Layer 4 of a small transformer language model trained on English Wikipedia (9 layers, counted from 0, width 128).
A neuron adds its activation times its output weights to the MLP's output. To switch it off is to set its activation to zero at one token and run the rest of the model.

Output weights of the MLP neurons that the questions are about. A number n stands for n times 0.0059.
n13: 3 -11 7 45 3 -22 23 28 -47 -27 44 -34 11 -14 -30 -16 -40 -5 14 29 6 8 -31 3 -12 -18 -12 4 17 -3 -3 4 32 -21 10 -3 19 10 19 -12 -44 25 30 -34 0 -30 -4 -26 31 32 24 4 -1 -33 -21 -6 10 -11 -5 31 10 5 4 -34 19 7 34 32 34 -22 -4 17 19 1 5 -13 -66 2 11 -6 -12 15 45 9 -21 -28 -9 54 -25 -5 15 6 7 -14 49 -6 -8 -12 12 24 8 -23 21 2 -29 -19 3 26 38 -17 2 -6 -15 4 -20 -16 -1 9 -36 8 6 -8 6 -7 -7 -50 18 14
n14: 9 21 8 -25 33 2 22 4 -6 -14 -14 -5 41 -10 6 8 9 7 -11 21 16 63 10 -19 10 6 -29 -15 -31 -40 21 -4 -30 28 -13 10 27 48 -12 -41 -21 -10 -7 15 -3 -16 42 -13 -4 -11 16 -26 5 -31 -37 -14 6 17 -9 28 20 4 -9 15 20 14 1 18 3 -1 -1 -9 8 30 -28 -8 19 -17 22 16 10 -25 -25 21 -18 7 1 -18 -5 -32 -20 15 -33 -4 46 -13 11 12 13 12 4 12 -22 1 3 12 -2 8 -22 -16 -7 -1 -3 -13 -25 23 35 -21 16 23 0 -20 -38 -17 -18 -27 -7 -5
n46: 95 2 -4 -23 -9 -44 -10 3 -10 24 -34 21 -30 26 12 -8 -21 17 26 22 -5 19 -12 -42 3 9 -31 38 10 -35 1 10 -2 -29 -7 -14 2 14 41 18 -45 -31 -18 30 -17 -7 -28 26 1 28 43 6 -3 -51 -19 -11 12 3 -10 -21 -25 16 33 -6 31 -15 -14 50 25 -9 47 23 -55 -34 -18 -10 -2 -30 7 38 6 -30 -1 14 55 -25 36 2 31 -4 -10 31 -3 19 2 4 -45 -8 3 7 -7 11 -71 -15 -11 36 25 -36 5 32 17 -14 14 14 -10 -60 -22 23 13 -8 -29 10 13 29 -7 -51 52 -7
n71: -3 -1 -37 25 -14 36 19 -16 7 4 -3 -23 8 -26 23 -25 -21 13 -34 -46 1 -11 -8 1 11 -18 -23 -7 12 -27 10 27 -6 0 -6 -10 -17 -23 2 2 40 16 7 -5 23 -16 14 35 -6 -12 2 -10 -3 31 -19 8 -3 23 1 -8 5 -3 -1 3 -7 9 4 8 -2 3 -25 62 1 -1 18 -20 37 -10 -40 5 -2 34 -8 5 -9 23 -17 6 13 11 5 -8 47 8 -21 -4 -11 16 -37 -3 -27 3 14 0 19 -1 26 15 -18 -42 11 3 -24 -19 -15 -28 -17 20 1 -14 7 3 -4 15 5 18 -4 13
n84: -39 15 9 -25 6 15 -37 42 8 11 -25 27 5 24 -4 15 -41 5 7 -13 4 -9 -24 -11 21 -6 -8 28 18 -14 29 17 -27 4 25 8 -45 -18 2 13 -4 15 -9 -11 32 27 -50 21 1 8 18 -5 -32 6 -25 -8 15 -19 -10 29 -33 -14 -4 -15 27 2 -34 -4 -37 2 67 -15 -54 23 -13 -10 9 -20 4 -11 -27 -21 -19 25 45 -6 -48 -20 -51 -11 -15 -2 1 37 14 18 19 -14 11 -29 10 10 34 -5 33 -9 -2 10 29 35 6 -6 -27 2 27 -23 19 15 -16 21 12 10 13 -4 9 1 22 -16
n122: -30 -9 -4 4 -65 -21 2 -30 -10 -17 -12 -48 -16 12 13 -44 36 3 33 -19 23 11 7 5 28 10 7 -27 -7 -21 15 13 -29 -58 21 8 8 -1 -55 -12 -12 2 17 40 -1 -11 5 23 -1 -61 13 -11 28 17 11 4 10 -3 -36 8 3 14 13 -21 -18 18 24 9 34 9 -12 5 44 -5 15 19 -24 0 22 -5 -16 -5 -5 -22 19 -6 12 -13 -21 -9 3 -16 7 -21 27 12 -22 -19 65 -32 1 40 -19 40 15 6 5 -10 3 -29 -10 -1 10 -10 40 -6 -2 11 23 0 -12 -8 15 46 7 2 -3 -2
n133: 47 14 -19 -9 -10 -40 -42 9 3 31 -42 1 -22 -17 22 -13 31 -29 37 17 27 8 -30 -5 -22 -5 -17 13 -7 1 -6 15 74 -29 -30 -18 3 -15 -1 -29 -10 7 25 -40 -2 -19 -13 10 -33 -43 -21 -12 14 -25 18 15 13 8 -17 -7 -8 -18 -10 9 -5 28 7 -5 17 3 2 21 -48 5 3 17 -1 48 50 -19 3 -6 -17 -11 7 -13 6 53 -19 8 15 -24 -21 12 -1 -5 12 5 32 23 1 22 7 -2 -13 25 -16 -19 -36 -6 3 22 13 50 -18 9 9 21 14 -15 -8 3 1 2 20 -8 25 -39
n136: -1 -1 -1 -4 27 -34 5 -12 -39 -66 16 -17 28 -4 27 17 20 26 -37 -10 -5 -13 -25 17 -7 38 16 -35 11 -36 -16 27 -6 17 14 4 -43 41 1 -30 -19 -3 -1 -5 8 -21 8 34 -37 25 31 -14 7 -12 -19 1 19 -2 -8 -7 -10 -35 -6 1 10 0 -5 -19 21 49 -3 23 -5 15 -5 -1 -6 -5 8 34 -9 5 39 -12 8 11 10 -18 -5 -13 12 6 -33 3 1 16 -14 1 -11 9 -10 40 -11 -16 13 -25 31 26 -3 -14 -50 -27 18 28 17 17 32 12 -19 5 -18 -49 21 28 19 -13 -26 16
n193: -63 24 27 -8 20 -2 -5 -5 -23 21 26 -12 -18 -31 -6 35 19 -17 23 -14 13 13 -13 -17 -21 25 37 30 3 -32 -7 32 12 22 3 2 44 6 -38 18 54 30 3 -22 15 -6 16 13 13 -60 3 3 17 -47 17 -2 7 -33 -17 -14 -10 -10 12 54 -21 14 -32 27 28 11 -25 4 3 15 -2 -38 -11 6 10 -8 -53 19 -40 24 -15 13 -63 6 -49 2 17 -34 12 13 -23 40 -1 -27 7 15 31 -46 5 17 -39 -18 31 36 -42 -2 -9 14 19 15 -8 -35 21 -16 27 27 27 -20 31 -16 22 -6 -60 -6
n246: -26 -4 -36 4 8 -27 -16 -15 23 3 11 -5 -49 -31 3 -21 -24 -10 -7 25 -14 30 -23 6 -53 52 15 1 4 2 22 -19 3 2 5 -4 -1 -27 25 -14 -39 -17 24 -7 36 11 -17 -4 19 -38 4 18 28 -9 -4 -30 -10 15 5 25 8 19 -28 13 -29 -5 -13 -38 -29 13 7 -11 9 30 -11 29 -15 12 -3 35 -2 -26 -25 3 9 15 6 27 -4 -9 -9 -10 52 6 30 -7 37 -20 4 33 -41 10 9 8 -3 -1 -11 41 4 6 34 -10 33 -27 18 -40 -3 21 -6 23 16 40 16 -7 -23 -18 8 -33
n324: 14 -11 -31 28 -3 -4 1 3 -10 -3 -3 40 9 0 -11 -18 -42 1 8 -34 28 12 9 9 -12 31 -26 -25 7 -50 -26 -25 -24 32 -41 -14 8 -16 14 -54 13 20 9 10 27 -22 10 17 -36 20 4 11 35 -8 19 34 -5 18 -13 18 55 -24 29 -14 2 -29 6 32 -14 -6 30 7 3 30 -20 -15 -40 -6 5 18 -10 16 13 22 -9 -6 -11 -17 -4 -6 -5 -51 9 -14 26 13 -5 18 -6 -18 -27 -20 -5 8 3 60 -18 -3 -30 5 39 8 -28 6 13 10 17 31 -25 -6 32 -32 11 -24 -33 1 35 -27
n378: 6 -10 -4 -61 -25 7 -17 -2 10 9 -43 -4 -7 -17 7 22 12 37 10 -29 -11 -23 -29 -24 4 -31 -14 11 -19 -5 12 -8 18 38 16 7 19 24 3 -29 -24 11 14 18 -12 17 6 -27 4 15 49 -8 -10 7 8 1 -1 39 -17 1 -14 -6 4 -17 44 -8 39 18 -6 34 3 -23 6 11 -21 -47 30 -10 61 10 -3 -11 -5 25 -46 10 -11 -36 -2 4 -1 20 40 -25 6 7 -25 25 23 3 1 25 4 17 10 -13 -17 24 -20 -6 -18 -3 1 -18 22 -20 13 25 27 -22 9 -13 6 7 -4 -28 8 -44
n389: 22 -16 -7 -4 -28 -22 -13 39 -6 9 4 -42 5 -7 -10 -14 40 30 16 8 26 -31 7 -1 1 -10 3 -9 21 -22 4 7 12 37 -19 -10 -5 13 30 -1 -3 -38 -18 39 11 -57 52 -8 10 15 7 -35 23 -11 1 -19 -48 22 21 -23 7 5 13 19 11 -12 -1 8 20 70 -22 9 13 -25 7 -22 37 23 -52 43 2 -12 -17 -10 -22 18 -16 -8 -19 26 1 -41 -37 23 -14 -20 7 -13 3 -10 19 22 20 -7 -17 11 8 -36 20 -4 -45 11 -59 35 -3 9 14 0 -30 47 -22 11 19 20 -2 8 10 -38
n454: 16 29 -20 -1 -15 24 41 9 8 15 -22 -4 42 -24 54 -31 -23 5 -12 6 1 58 -24 -24 38 10 -39 24 6 -17 -3 -12 -26 8 25 53 12 -17 15 -10 20 -9 -64 -4 35 -4 15 16 -18 -6 -10 1 -22 16 -26 -8 21 -6 -8 44 55 -23 37 17 8 1 -5 1 -17 18 -4 -26 10 -14 33 -20 -24 0 1 13 4 -9 5 1 7 -11 20 1 32 25 -14 -21 6 -22 -22 -20 -6 -18 -15 -37 -3 -20 -50 9 -5 31 35 -23 -2 -14 3 27 -8 6 19 -23 -12 -19 -11 -27 10 -5 -16 -26 -10 -17 36 -14
n459: 6 1 -17 -14 0 -33 15 1 -6 16 -15 40 12 5 -21 -17 -37 -12 39 34 -3 -4 -14 -37 0 2 -10 13 5 -1 -47 19 10 -19 -7 0 17 20 -18 8 12 31 2 -42 -29 -38 23 44 33 -15 14 -2 -9 7 5 30 14 -31 20 -21 -9 -22 5 0 -5 -4 25 -26 -14 11 10 -17 7 26 8 2 23 -3 47 -15 8 13 10 -1 15 -19 -8 11 -7 -27 2 -17 -10 3 50 -12 -11 0 33 -10 13 35 -32 -6 17 12 -41 -40 -3 1 26 -7 -8 2 13 -26 21 -37 -16 11 0 -5 -12 -3 -20 31 -3 -21
n471: 27 -14 -23 -34 2 -14 10 3 41 26 37 10 53 -3 -43 17 4 39 -18 0 -18 28 19 2 -13 -11 49 -52 11 23 9 -44 6 -11 -12 -24 -17 -10 15 -10 38 -18 7 9 -33 35 1 -31 14 -9 -10 10 -19 -17 -3 20 -1 -32 40 0 6 31 -12 -5 -41 -6 16 17 5 -24 -34 -33 -25 -28 14 4 -8 1 -10 40 -6 24 23 13 24 36 29 -34 24 37 -15 -1 1 -55 2 -4 -8 1 -2 -32 -21 8 7 3 -5 -17 -25 8 25 -12 36 -22 -24 -5 19 18 -53 7 28 35 -20 -9 -36 1 -19 0 25 -6

Each question names a token from some text and the token that comes next. It shows the activations a of the neurons there, in the order above. A number n stands for n times 0.025.

Then comes g, the gradient of the next token's log-probability with respect to the MLP's output, scaled to length 1. A neuron's effect is roughly proportional to its activation times (output weights . g). A number n stands for n times 0.0037.

"ult", then " won"
a: 0 0 -1 29 -5 -7 -3 -2 -3 0 0 -5 -3 0 0 33
g: -30 8 -4 -34 0 -37 3 10 1 -10 -6 -8 42 16 -48 29 -6 -4 -2 1 -22 24 30 14 -26 33 13 22 9 29 -17 25 -25 -22 -13 -61 10 35 25 -26 18 26 26 5 -16 18 10 -22 17 32 29 38 -38 -10 25 15 7 17 31 -30 -23 -10 -23 -12 -26 18 -11 10 57 -40 -25 -14 -46 16 -13 -53 46 -11 -13 8 10 43 9 -10 -21 17 -25 -15 -23 10 -22 2 6 -10 18 -3 21 -22 -54 -9 23 -34 -8 -23 -39 -12 9 -24 24 -7 -19 37 -20 25 18 42 -14 -20 20 25 -7 26 16 -11 5 23 -1 11
Which two neurons, each switched off alone, lower its probability most, in order? n471, n122

" the", then " first"
a: -1 -4 55 -5 -7 -1 -3 -1 0 -1 -4 -1 2 -1 0 -1
g: 34 18 20 5 -23 5 -11 29 -3 28 24 -14 -6 -9 11 1 -15 -25 34 -2 4 7 3 -37 12 7 12 -14 -15 9 38 -27 26 30 -9 8 -10 11 -22 -29 5 -45 -17 18 -15 -25 -58 16 23 -19 20 54 21 -30 -8 8 6 2 17 -4 9 -10 41 11 -8 0 10 7 33 -14 -19 -3 -63 -4 -38 -39 -22 -40 34 -11 -22 1 -13 27 25 2 -26 -32 -7 2 13 -1 -4 6 39 34 -13 25 -14 -74 46 25 8 -12 -1 1 50 35 -4 -2 23 11 15 -4 -13 -7 -26 9 21 -30 -12 -36 58 22 -30 -4 -31 -24
Switching off which neuron hurts the next token most? n46

" which", then " she"
a: -1 -3 0 63 -4 -2 -3 -5 0 -6 24 0 -5 -1 -5 -5
g: -5 -13 -7 -13 -29 -4 -4 2 7 18 -57 10 -8 54 15 16 -2 -2 13 10 27 42 6 3 20 -40 -5 3 12 -44 -67 25 -22 28 18 9 8 -19 43 11 -19 37 8 -27 45 -20 -23 35 -7 -3 4 -11 0 8 -24 18 -4 5 15 5 4 -4 -10 27 9 -21 3 -5 -25 14 12 19 20 16 38 -2 8 9 0 42 55 -8 -20 -8 19 30 -45 6 -2 -35 -26 0 -23 -11 61 -7 28 -29 -26 -16 -31 24 -10 24 21 -36 -12 -32 16 -39 -26 -8 -21 -60 33 -9 4 -9 29 11 -3 -35 12 -19 -8 34 -18 -29
Which two neurons, each switched off alone, lower its probability most, in order? n71, n324

"hi", then "te"
a: -1 0 -6 -6 0 27 -1 0 -1 -3 0 -1 60 -7 0 0
g: 21 8 31 14 -17 -23 5 5 23 -11 10 -11 24 -39 6 -14 2 18 -13 1 -33 30 42 -13 9 16 -23 -29 -13 9 8 4 -47 -4 53 -8 25 -3 -8 -27 7 62 11 50 9 -18 -28 11 -15 -5 -15 -56 -7 -5 2 -43 -23 -32 -15 -22 11 -10 3 5 -9 21 15 52 14 16 30 -26 -14 -16 21 -28 16 -6 -7 -67 -30 -3 20 45 -24 0 9 14 3 1 4 -11 -15 -25 -31 20 -13 27 -48 2 -7 -3 -1 6 17 5 -16 58 25 -18 31 11 27 -51 5 38 -10 29 -22 -31 20 28 -31 -12 28 -3 -8 22
Which neuron, switched off, raises the next token's probability most? n389

"ar", then "ning"
a: 0 44 0 0 0 0 0 -1 0 0 -1 -4 0 0 0 -1
g: -13 11 3 9 -36 6 -27 2 -14 15 -15 -45 13 2 -29 5 -15 50 -20 -22 -9 -37 -15 26 -62 0 0 35 -4 -3 1 -1 32 -37 -8 -24 27 10 29 16 1 -27 -58 -45 -53 -18 0 -8 -26 8 -18 15 -26 14 -24 -4 30 25 14 41 24 14 37 2 9 -15 -3 32 -4 33 -19 -28 -31 24 32 25 -9 -12 -11 46 21 12 2 -13 30 6 67 27 -3 42 -19 -21 2 39 2 -12 -24 4 8 15 15 -22 6 3 -9 17 -8 24 -29 16 20 8 -24 9 -39 -37 10 1 22 -44 13 16 14 26 -6 3 1 -32
Which neuron, switched off, raises the next token's probability most? n14

"en", then "e"
a: 0 0 -4 -5 -1 0 -4 -2 19 0 0 -7 0 0 0 -6
g: -24 -41 77 31 -10 27 50 26 -14 5 29 -25 -18 27 -19 -2 34 -11 -9 3 23 29 38 -28 -14 3 -22 10 -19 7 8 -38 -11 8 -12 -17 -1 -1 -10 2 0 -3 32 -29 8 -2 -20 -16 -10 18 -6 44 5 12 14 10 -4 -17 12 -12 45 -16 -43 -16 -12 48 -29 14 -14 -5 7 -1 22 -32 28 51 3 -26 25 -15 -15 -33 19 -13 -16 10 -7 -46 2 1 37 28 -2 -61 2 -39 27 28 -44 24 19 -19 12 -27 11 -1 21 -35 26 -20 11 -32 -11 -5 5 -16 -16 2 -9 24 -9 14 -19 5 37 -47 -10 27
Switching off which neuron hurts the next token most? n378

"re", then " in"
a: -2 -1 -2 8 -1 -1 -1 0 0 -4 -4 -1 0 -2 0 -2
g: -10 -51 -9 -11 -58 -29 0 -32 -21 27 11 -5 -3 -27 -14 -30 0 -26 -23 -18 6 -2 -30 16 -8 18 -14 0 -22 18 42 71 -27 26 -4 19 -28 1 -11 18 16 8 11 9 -21 21 0 6 -7 -31 4 -31 0 -14 -50 48 7 -18 7 13 4 19 30 38 -9 -12 -36 32 21 -8 15 45 -3 -14 13 -7 -15 -52 -16 1 4 3 3 -10 19 -7 31 -23 2 18 33 11 20 11 35 -21 -26 -26 0 -50 -15 8 62 -8 23 33 23 0 -5 -31 39 34 10 2 18 -26 17 -1 34 44 19 -27 8 -23 3 -11 -8 -32
Switching off which neuron hurts the next token most? n71

" qu", then "al"
a: -6 -4 0 -1 -2 -4 0 -1 0 0 50 -2 -4 -1 -1 -1
g: 8 15 -33 -22 -26 -22 31 47 -8 -5 10 -8 7 0 -19 5 -5 -13 -8 -16 -7 20 20 -30 -43 -14 -8 -11 -10 33 11 -10 63 16 -43 -16 -36 3 15 14 15 -2 -7 -5 -33 20 8 14 2 17 41 -5 -36 -28 -20 -2 -6 47 -1 -3 31 -31 52 -16 13 14 18 38 46 -21 -18 40 -35 35 -6 29 -23 15 -19 10 20 -8 3 13 1 -15 11 -48 24 17 -36 -9 -66 23 -21 2 -43 -4 15 6 -35 7 -27 -9 25 -8 20 24 -29 -7 -15 -7 19 41 20 -9 2 -31 -34 -1 38 16 16 -9 -21 -7 50 -4
Switching off which neuron hurts the next token most? n324

"er", then " research"
a: 0 0 -4 -4 -7 -4 -1 0 13 -7 0 -5 88 -5 0 -2
g: -6 -19 -37 -9 -27 10 -9 -3 30 48 5 -27 21 35 -11 30 13 28 3 8 12 4 1 30 -3 -22 -6 -38 28 -16 -10 22 -8 10 -56 -7 -25 -7 6 13 22 -43 -34 -29 -46 -7 8 30 -39 -3 19 -12 1 -31 -38 18 -16 -17 25 4 -25 18 -9 9 -26 -23 9 48 61 -21 -18 -13 -5 -29 23 -9 -2 17 -15 22 5 14 22 -31 6 9 29 12 8 19 11 24 -9 23 5 -16 30 -6 -6 -35 -8 37 17 14 -14 -3 34 -5 -41 27 -37 0 -16 20 -36 28 3 45 -46 -9 -11 -19 16 -10 -41 60 19 23
Switching off which neuron hurts the next token most? n389

"\n", then "=="
a: -4 0 0 -6 0 -7 -1 -6 -3 -3 -2 -4 -7 -5 0 52
g: -35 -33 -8 -5 8 -4 15 18 -23 -42 32 -2 9 -6 10 7 16 -15 11 23 22 6 -6 82 11 -29 -43 31 -2 -4 9 12 10 32 -37 1 0 35 -13 -36 -12 1 -5 -20 -14 20 -21 51 28 22 32 12 -7 23 -5 9 4 0 -32 14 28 29 -25 -19 -35 -51 19 -18 2 0 -4 40 -19 -9 6 21 -13 0 -3 6 -14 -9 1 6 9 6 6 -51 31 33 -6 10 25 -39 -28 52 -35 2 -15 10 16 11 23 -59 -2 24 17 -24 7 -21 -42 5 -3 23 -24 6 55 -32 -24 -17 -28 13 0 20 9 -26 1 -37
Which neuron, switched off, raises the next token's probability most? n471

"s", then "ign"
a: -7 -2 0 -5 -1 -2 -2 2 3 -4 -5 0 0 0 31 0
g: -14 -19 -27 -19 -11 -19 -8 -16 15 29 -5 -5 0 13 -20 19 -28 -36 -8 -54 -18 61 4 -8 21 7 -19 -25 -9 12 9 82 21 8 0 -39 12 1 -6 -14 2 56 -5 -2 -13 -2 -12 45 -4 -15 1 9 -11 -4 -27 -12 11 -5 31 -4 27 -44 26 12 -29 8 -43 -7 23 -47 19 8 22 -15 8 -17 6 7 -9 31 9 5 24 -7 12 -13 2 -2 9 -15 3 14 -6 -16 42 -47 14 -8 -6 6 -38 60 12 17 -1 34 -19 -7 19 16 28 23 36 25 36 -58 -6 6 -40 -4 -22 -28 -12 -12 -13 52 -27 -9
Switching off which neuron hurts the next token most? n459

" F", then "il"
a: -4 -1 0 -5 0 -4 0 -5 -6 27 -4 -1 -2 -3 -1 0
g: -7 -9 -25 21 24 29 0 13 -8 16 33 5 -39 5 26 -36 -4 -47 -23 -12 5 0 -18 -19 -9 -16 -21 24 15 -49 12 -6 -25 -7 34 10 45 -4 -4 -7 19 0 15 19 24 -13 -2 24 -18 13 28 -6 3 -39 -57 -17 16 39 24 5 -30 27 -10 -70 -40 11 38 21 17 29 -20 -14 17 -32 2 13 -35 -36 15 2 14 -23 -27 27 28 6 9 -10 -12 -14 -6 -31 -13 -33 6 -4 -13 -12 -21 30 6 -48 34 57 18 -12 -11 33 -6 7 52 -36 19 -14 9 26 8 23 -33 20 -6 21 -15 15 -12 -14 30 22
Switching off which neuron hurts the next token most? n246

"ed", then " was"
a: -5 -1 -6 -4 -3 -1 32 -3 -6 0 -3 0 0 0 -4 0
g: -16 -46 -54 -18 11 -12 45 -11 9 -65 -19 1 6 25 -14 -25 -16 1 9 9 -31 0 -22 1 -17 6 6 20 -6 5 13 -52 -5 -49 -22 -9 -14 26 23 -26 15 8 -3 -8 -8 -11 -7 -29 8 11 2 -7 -8 46 -5 30 9 -7 -21 14 -20 4 14 4 -22 32 -3 12 15 -27 9 -24 33 -17 22 26 13 19 -11 26 -5 -5 9 16 -1 10 -14 -8 -17 -2 38 16 -13 -22 16 47 -21 -21 -3 -8 22 -7 -16 17 -4 26 -82 41 66 -21 -8 -18 81 8 -12 -14 -16 11 6 -13 16 28 -4 26 30 41 14 -26
Switching off which neuron hurts the next token most? n193

"rate", then "g"
a: 0 -1 -4 -2 -6 -3 -3 19 95 0 -2 -7 -1 -4 0 0
g: -39 -9 26 15 11 -8 36 33 10 6 -12 -14 -38 22 36 22 -21 25 7 5 -10 0 6 -20 3 16 9 -11 19 18 0 -38 -14 30 43 29 -9 -26 -10 31 36 26 16 -21 -2 -6 -42 12 33 -65 -7 -11 15 -32 11 4 55 33 -22 -6 13 -19 24 -15 52 -8 41 -43 -25 -16 -29 -13 -27 48 3 9 14 -3 -44 -22 -13 -9 -41 -16 1 34 -54 -12 -13 -6 4 6 7 -12 7 -17 -10 0 -5 -52 14 -22 14 2 41 -23 30 20 -14 -6 16 10 19 6 0 -4 -11 8 24 -60 8 -43 12 -7 16 18 -2 -7
Switching off which neuron hurts the next token most? n193

"s", then "’"
a: 0 -1 -6 -4 0 0 -1 -3 -4 -2 0 0 -2 -4 -3 -7
g: 18 -8 33 -24 6 -19 13 -8 5 2 30 -1 -27 9 -35 2 -24 -26 26 42 30 9 8 -17 25 43 -48 33 -37 10 5 -13 -4 -28 -4 -3 1 -12 34 37 -35 11 5 -5 20 -48 -28 0 -19 22 13 -61 27 -27 8 -16 -19 -32 -71 14 39 8 28 55 16 11 -4 34 -5 -10 56 -4 -21 -20 -10 -3 -2 29 23 39 -19 -25 -23 23 -22 -18 20 -14 -2 -12 6 -12 -19 -3 51 -28 -18 12 -23 14 3 -11 -5 -4 -7 -2 -34 -5 -6 14 -9 30 -8 -5 16 27 -21 24 9 -31 -17 27 7 47 -21 25 -13 -19
Switching off which neuron hurts the next token most? n471

" a", then " 12"
a: 0 -3 5 -7 -7 -1 59 -7 -2 -3 -1 -3 -3 -1 0 -4
g: -13 20 -11 27 -6 23 0 -9 -10 21 1 -26 28 -2 -45 67 6 40 2 20 7 -18 -17 44 8 3 -28 -46 0 58 -10 -13 8 12 -30 14 29 54 5 6 20 -18 20 8 -17 -7 -19 -5 15 1 -2 -27 -17 -26 2 -13 -4 -3 26 14 -1 2 -8 2 21 -8 -27 -18 -16 44 -3 18 -19 -11 -14 -15 34 -14 -3 22 6 1 -2 13 28 33 9 14 -23 -24 11 -3 8 -1 -32 -13 43 -24 -13 6 0 -16 -11 1 32 -52 -23 -1 0 -33 41 -1 -10 -37 -27 -25 18 57 55 -22 1 -54 19 6 18 -24 -60 -40
Which neuron, switched off, raises the next token's probability most? n133

"==", then " Education"
a: -7 0 -1 -6 -4 0 -4 0 -5 0 -4 0 0 52 0 -4
g: 21 26 56 -3 -5 3 8 -1 26 19 43 -43 30 -9 36 -5 2 -6 38 94 -2 16 11 11 0 -27 -27 -3 11 -44 39 20 15 -52 18 19 -32 -16 -17 32 -29 4 -39 19 -15 1 -22 36 14 -5 16 -38 -36 -41 -22 -13 -31 -7 -10 11 0 -6 7 -28 8 -39 7 1 64 -9 -16 15 2 -23 -2 4 15 6 15 -29 16 13 17 6 -27 30 23 -22 -5 -9 15 -3 -6 -14 2 -30 -7 -42 19 14 1 10 40 -14 -2 38 -10 -18 -21 -8 -27 2 -25 -6 -9 24 13 -17 -31 21 -5 -26 -24 6 7 35 -28 -4
Switching off which neuron hurts the next token most? n454

" up", then ","
a: -3 -1 0 -6 0 21 -6 -5 -1 0 -4 -2 -6 -2 0 0
g: 19 29 -3 -48 4 -18 -7 -13 37 -45 -6 44 19 52 -2 1 -41 -10 9 -63 21 -49 20 -13 30 0 10 54 31 51 10 -31 -4 -17 -11 -18 -23 34 5 -6 -11 -1 20 -40 9 -30 -29 -33 -18 7 -11 15 -42 28 25 3 -51 19 14 -29 10 -5 3 -8 -10 -27 11 -41 -20 -1 -22 -3 -23 -42 47 -8 24 5 37 17 27 26 -27 -21 16 11 -6 16 29 -15 -27 12 -9 -8 -1 4 6 -34 -5 20 -22 22 1 -1 -29 53 -1 -17 29 9 -14 -7 4 8 19 -7 8 -9 -6 -2 25 41 4 3 23 5 0 1
Which neuron, switched off, raises the next token's probability most? n122

" over", then " dis"
a: -6 -6 0 -4 -3 -7 0 -7 -3 -4 -5 -4 -7 -4 0 0
g: 22 -6 -23 -1 -40 -17 21 -24 -3 18 10 38 27 -1 -18 -4 18 52 -12 12 -22 21 -20 20 29 -35 -33 -23 -37 -19 3 14 -19 -5 -11 15 -20 -15 -15 11 29 12 6 3 -14 10 50 51 -11 8 -18 39 -77 8 -12 24 -29 10 14 -37 -2 -35 3 -9 -21 -3 10 -34 4 -28 -9 18 15 8 5 -40 -12 57 -7 11 -21 17 28 12 -9 35 -3 19 18 -24 -29 23 15 -22 5 -41 15 -9 -5 -27 10 -8 29 31 -5 29 66 -29 8 -11 2 -15 -1 10 -51 3 43 1 -29 25 -21 11 4 0 19 -37 24 -11
Switching off which neuron hurts the next token most? n246

"il", then "ia"
a: -3 -7 -1 34 81 12 -1 -7 -7 0 0 -2 -2 -6 -3 0
g: 15 -11 -20 -13 41 25 -6 1 -12 3 21 7 -8 36 -48 5 3 -27 13 12 2 2 -13 -24 1 16 -51 20 -58 -43 -22 27 -1 -8 -7 -9 0 0 -27 -5 21 29 -13 2 32 -7 -26 3 12 -27 -6 8 46 6 -42 -16 29 -35 -4 2 -20 15 24 -32 18 -14 -6 13 -21 64 -7 -19 -34 -3 -17 -57 -2 35 43 -6 47 -2 15 -8 -21 37 30 -35 -28 5 6 16 45 -32 17 31 1 15 -31 -25 -13 -34 -27 22 -11 40 18 12 1 19 23 2 2 24 -5 -13 3 -8 -19 23 -37 13 14 42 22 -2 20 -38
Switching off which neuron hurts the next token most? n84

"ra", then "me"
a: -7 -1 0 -4 -6 -2 0 5 -7 0 -5 -5 0 -3 -1 -7
g: 24 -1 20 -13 -4 11 4 30 37 -26 29 -17 -6 -13 12 -26 -14 -43 -26 47 31 55 -30 17 3 24 -14 50 -7 12 18 38 1 24 -19 -5 17 -19 -51 -49 3 -9 2 -24 -30 -20 -32 2 35 13 11 8 -29 -28 5 -2 -26 -2 51 -4 22 -20 0 7 -5 13 8 -7 11 42 15 9 25 3 -6 27 -29 -25 5 27 -22 22 18 13 -7 6 -1 19 -51 -41 -60 -4 -5 25 -13 -31 -21 -33 -27 -3 15 16 4 27 31 7 -20 -21 -13 -18 -11 -25 28 17 26 -21 30 15 24 -27 -18 -11 -11 58 -18 -8 -2 -29
Which neuron, switched off, raises the next token's probability most? n13

"\"", then " ("
a: -1 0 -3 -5 -7 -1 -6 -5 -5 -7 -1 0 -2 -5 -2 0
g: 45 35 5 32 28 -5 -3 10 28 -11 -19 -15 -6 0 19 39 -13 -20 20 2 -15 -1 1 -2 21 -12 -7 -37 -29 53 26 11 56 -3 27 -44 24 -11 -12 -19 -9 8 -41 20 -31 -2 -34 4 -15 8 -3 -6 -4 -34 11 -26 3 -2 -1 -10 -21 -39 7 1 54 20 27 -7 -40 20 3 -51 -12 -17 -62 9 10 4 42 -16 -28 -1 -13 -5 -46 15 -25 36 -39 -39 47 18 -23 -1 -33 -7 -3 -30 6 13 -27 29 -4 5 28 43 5 36 -42 1 23 5 -9 5 1 -6 2 22 22 16 3 7 -21 4 29 -23 35 2
Which neuron, switched off, raises the next token's probability most? n133

" 19", then "80"
a: 59 -1 -1 28 0 -5 0 0 -1 -2 -7 -4 0 -4 -1 -1
g: 24 -21 -20 8 14 -5 -7 0 4 8 17 -4 12 34 12 -24 -22 -6 -3 55 30 -1 -5 -2 4 -11 8 10 -39 37 14 -10 8 4 -19 41 -34 25 -50 -34 -34 18 42 13 -11 -8 -10 4 -10 -4 42 -18 12 -18 -31 15 -10 26 -32 32 -3 41 -32 -11 45 10 5 -15 -6 -35 5 10 -16 45 -17 -52 -37 9 -16 -24 4 27 -26 26 -14 26 16 -6 11 22 13 -19 7 -5 40 0 -6 -30 30 -43 -27 16 -40 -33 -25 -24 -21 0 1 -36 -27 -33 23 24 10 -21 -17 21 1 -19 67 -11 10 28 36 11 30 8
Switching off which neuron hurts the next token most? n13

" for", then " S"
a: -1 33 0 -4 -3 0 0 0 0 -3 39 -3 0 -6 0 -3
g: 17 12 -7 6 24 -16 4 25 -6 8 -9 -20 5 -9 -15 42 -35 -56 -28 17 -6 4 -33 -23 -39 -36 -31 -8 12 51 18 -27 2 2 11 -14 10 32 -14 15 -20 58 -22 47 1 0 -32 14 7 -3 29 -27 -11 -56 -18 -31 7 -6 59 6 -1 -17 43 21 -5 -24 13 -1 11 35 -3 -9 -24 -9 6 -13 18 0 61 -4 23 -1 25 19 2 12 -10 -41 10 -25 9 21 0 -40 -17 -16 18 -10 53 -6 -59 -14 27 -16 -2 -21 -2 -10 -24 11 52 10 29 10 45 -11 12 -10 -36 -4 1 9 2 5 12 -20 -7 1
Switching off which neuron hurts the next token most? n14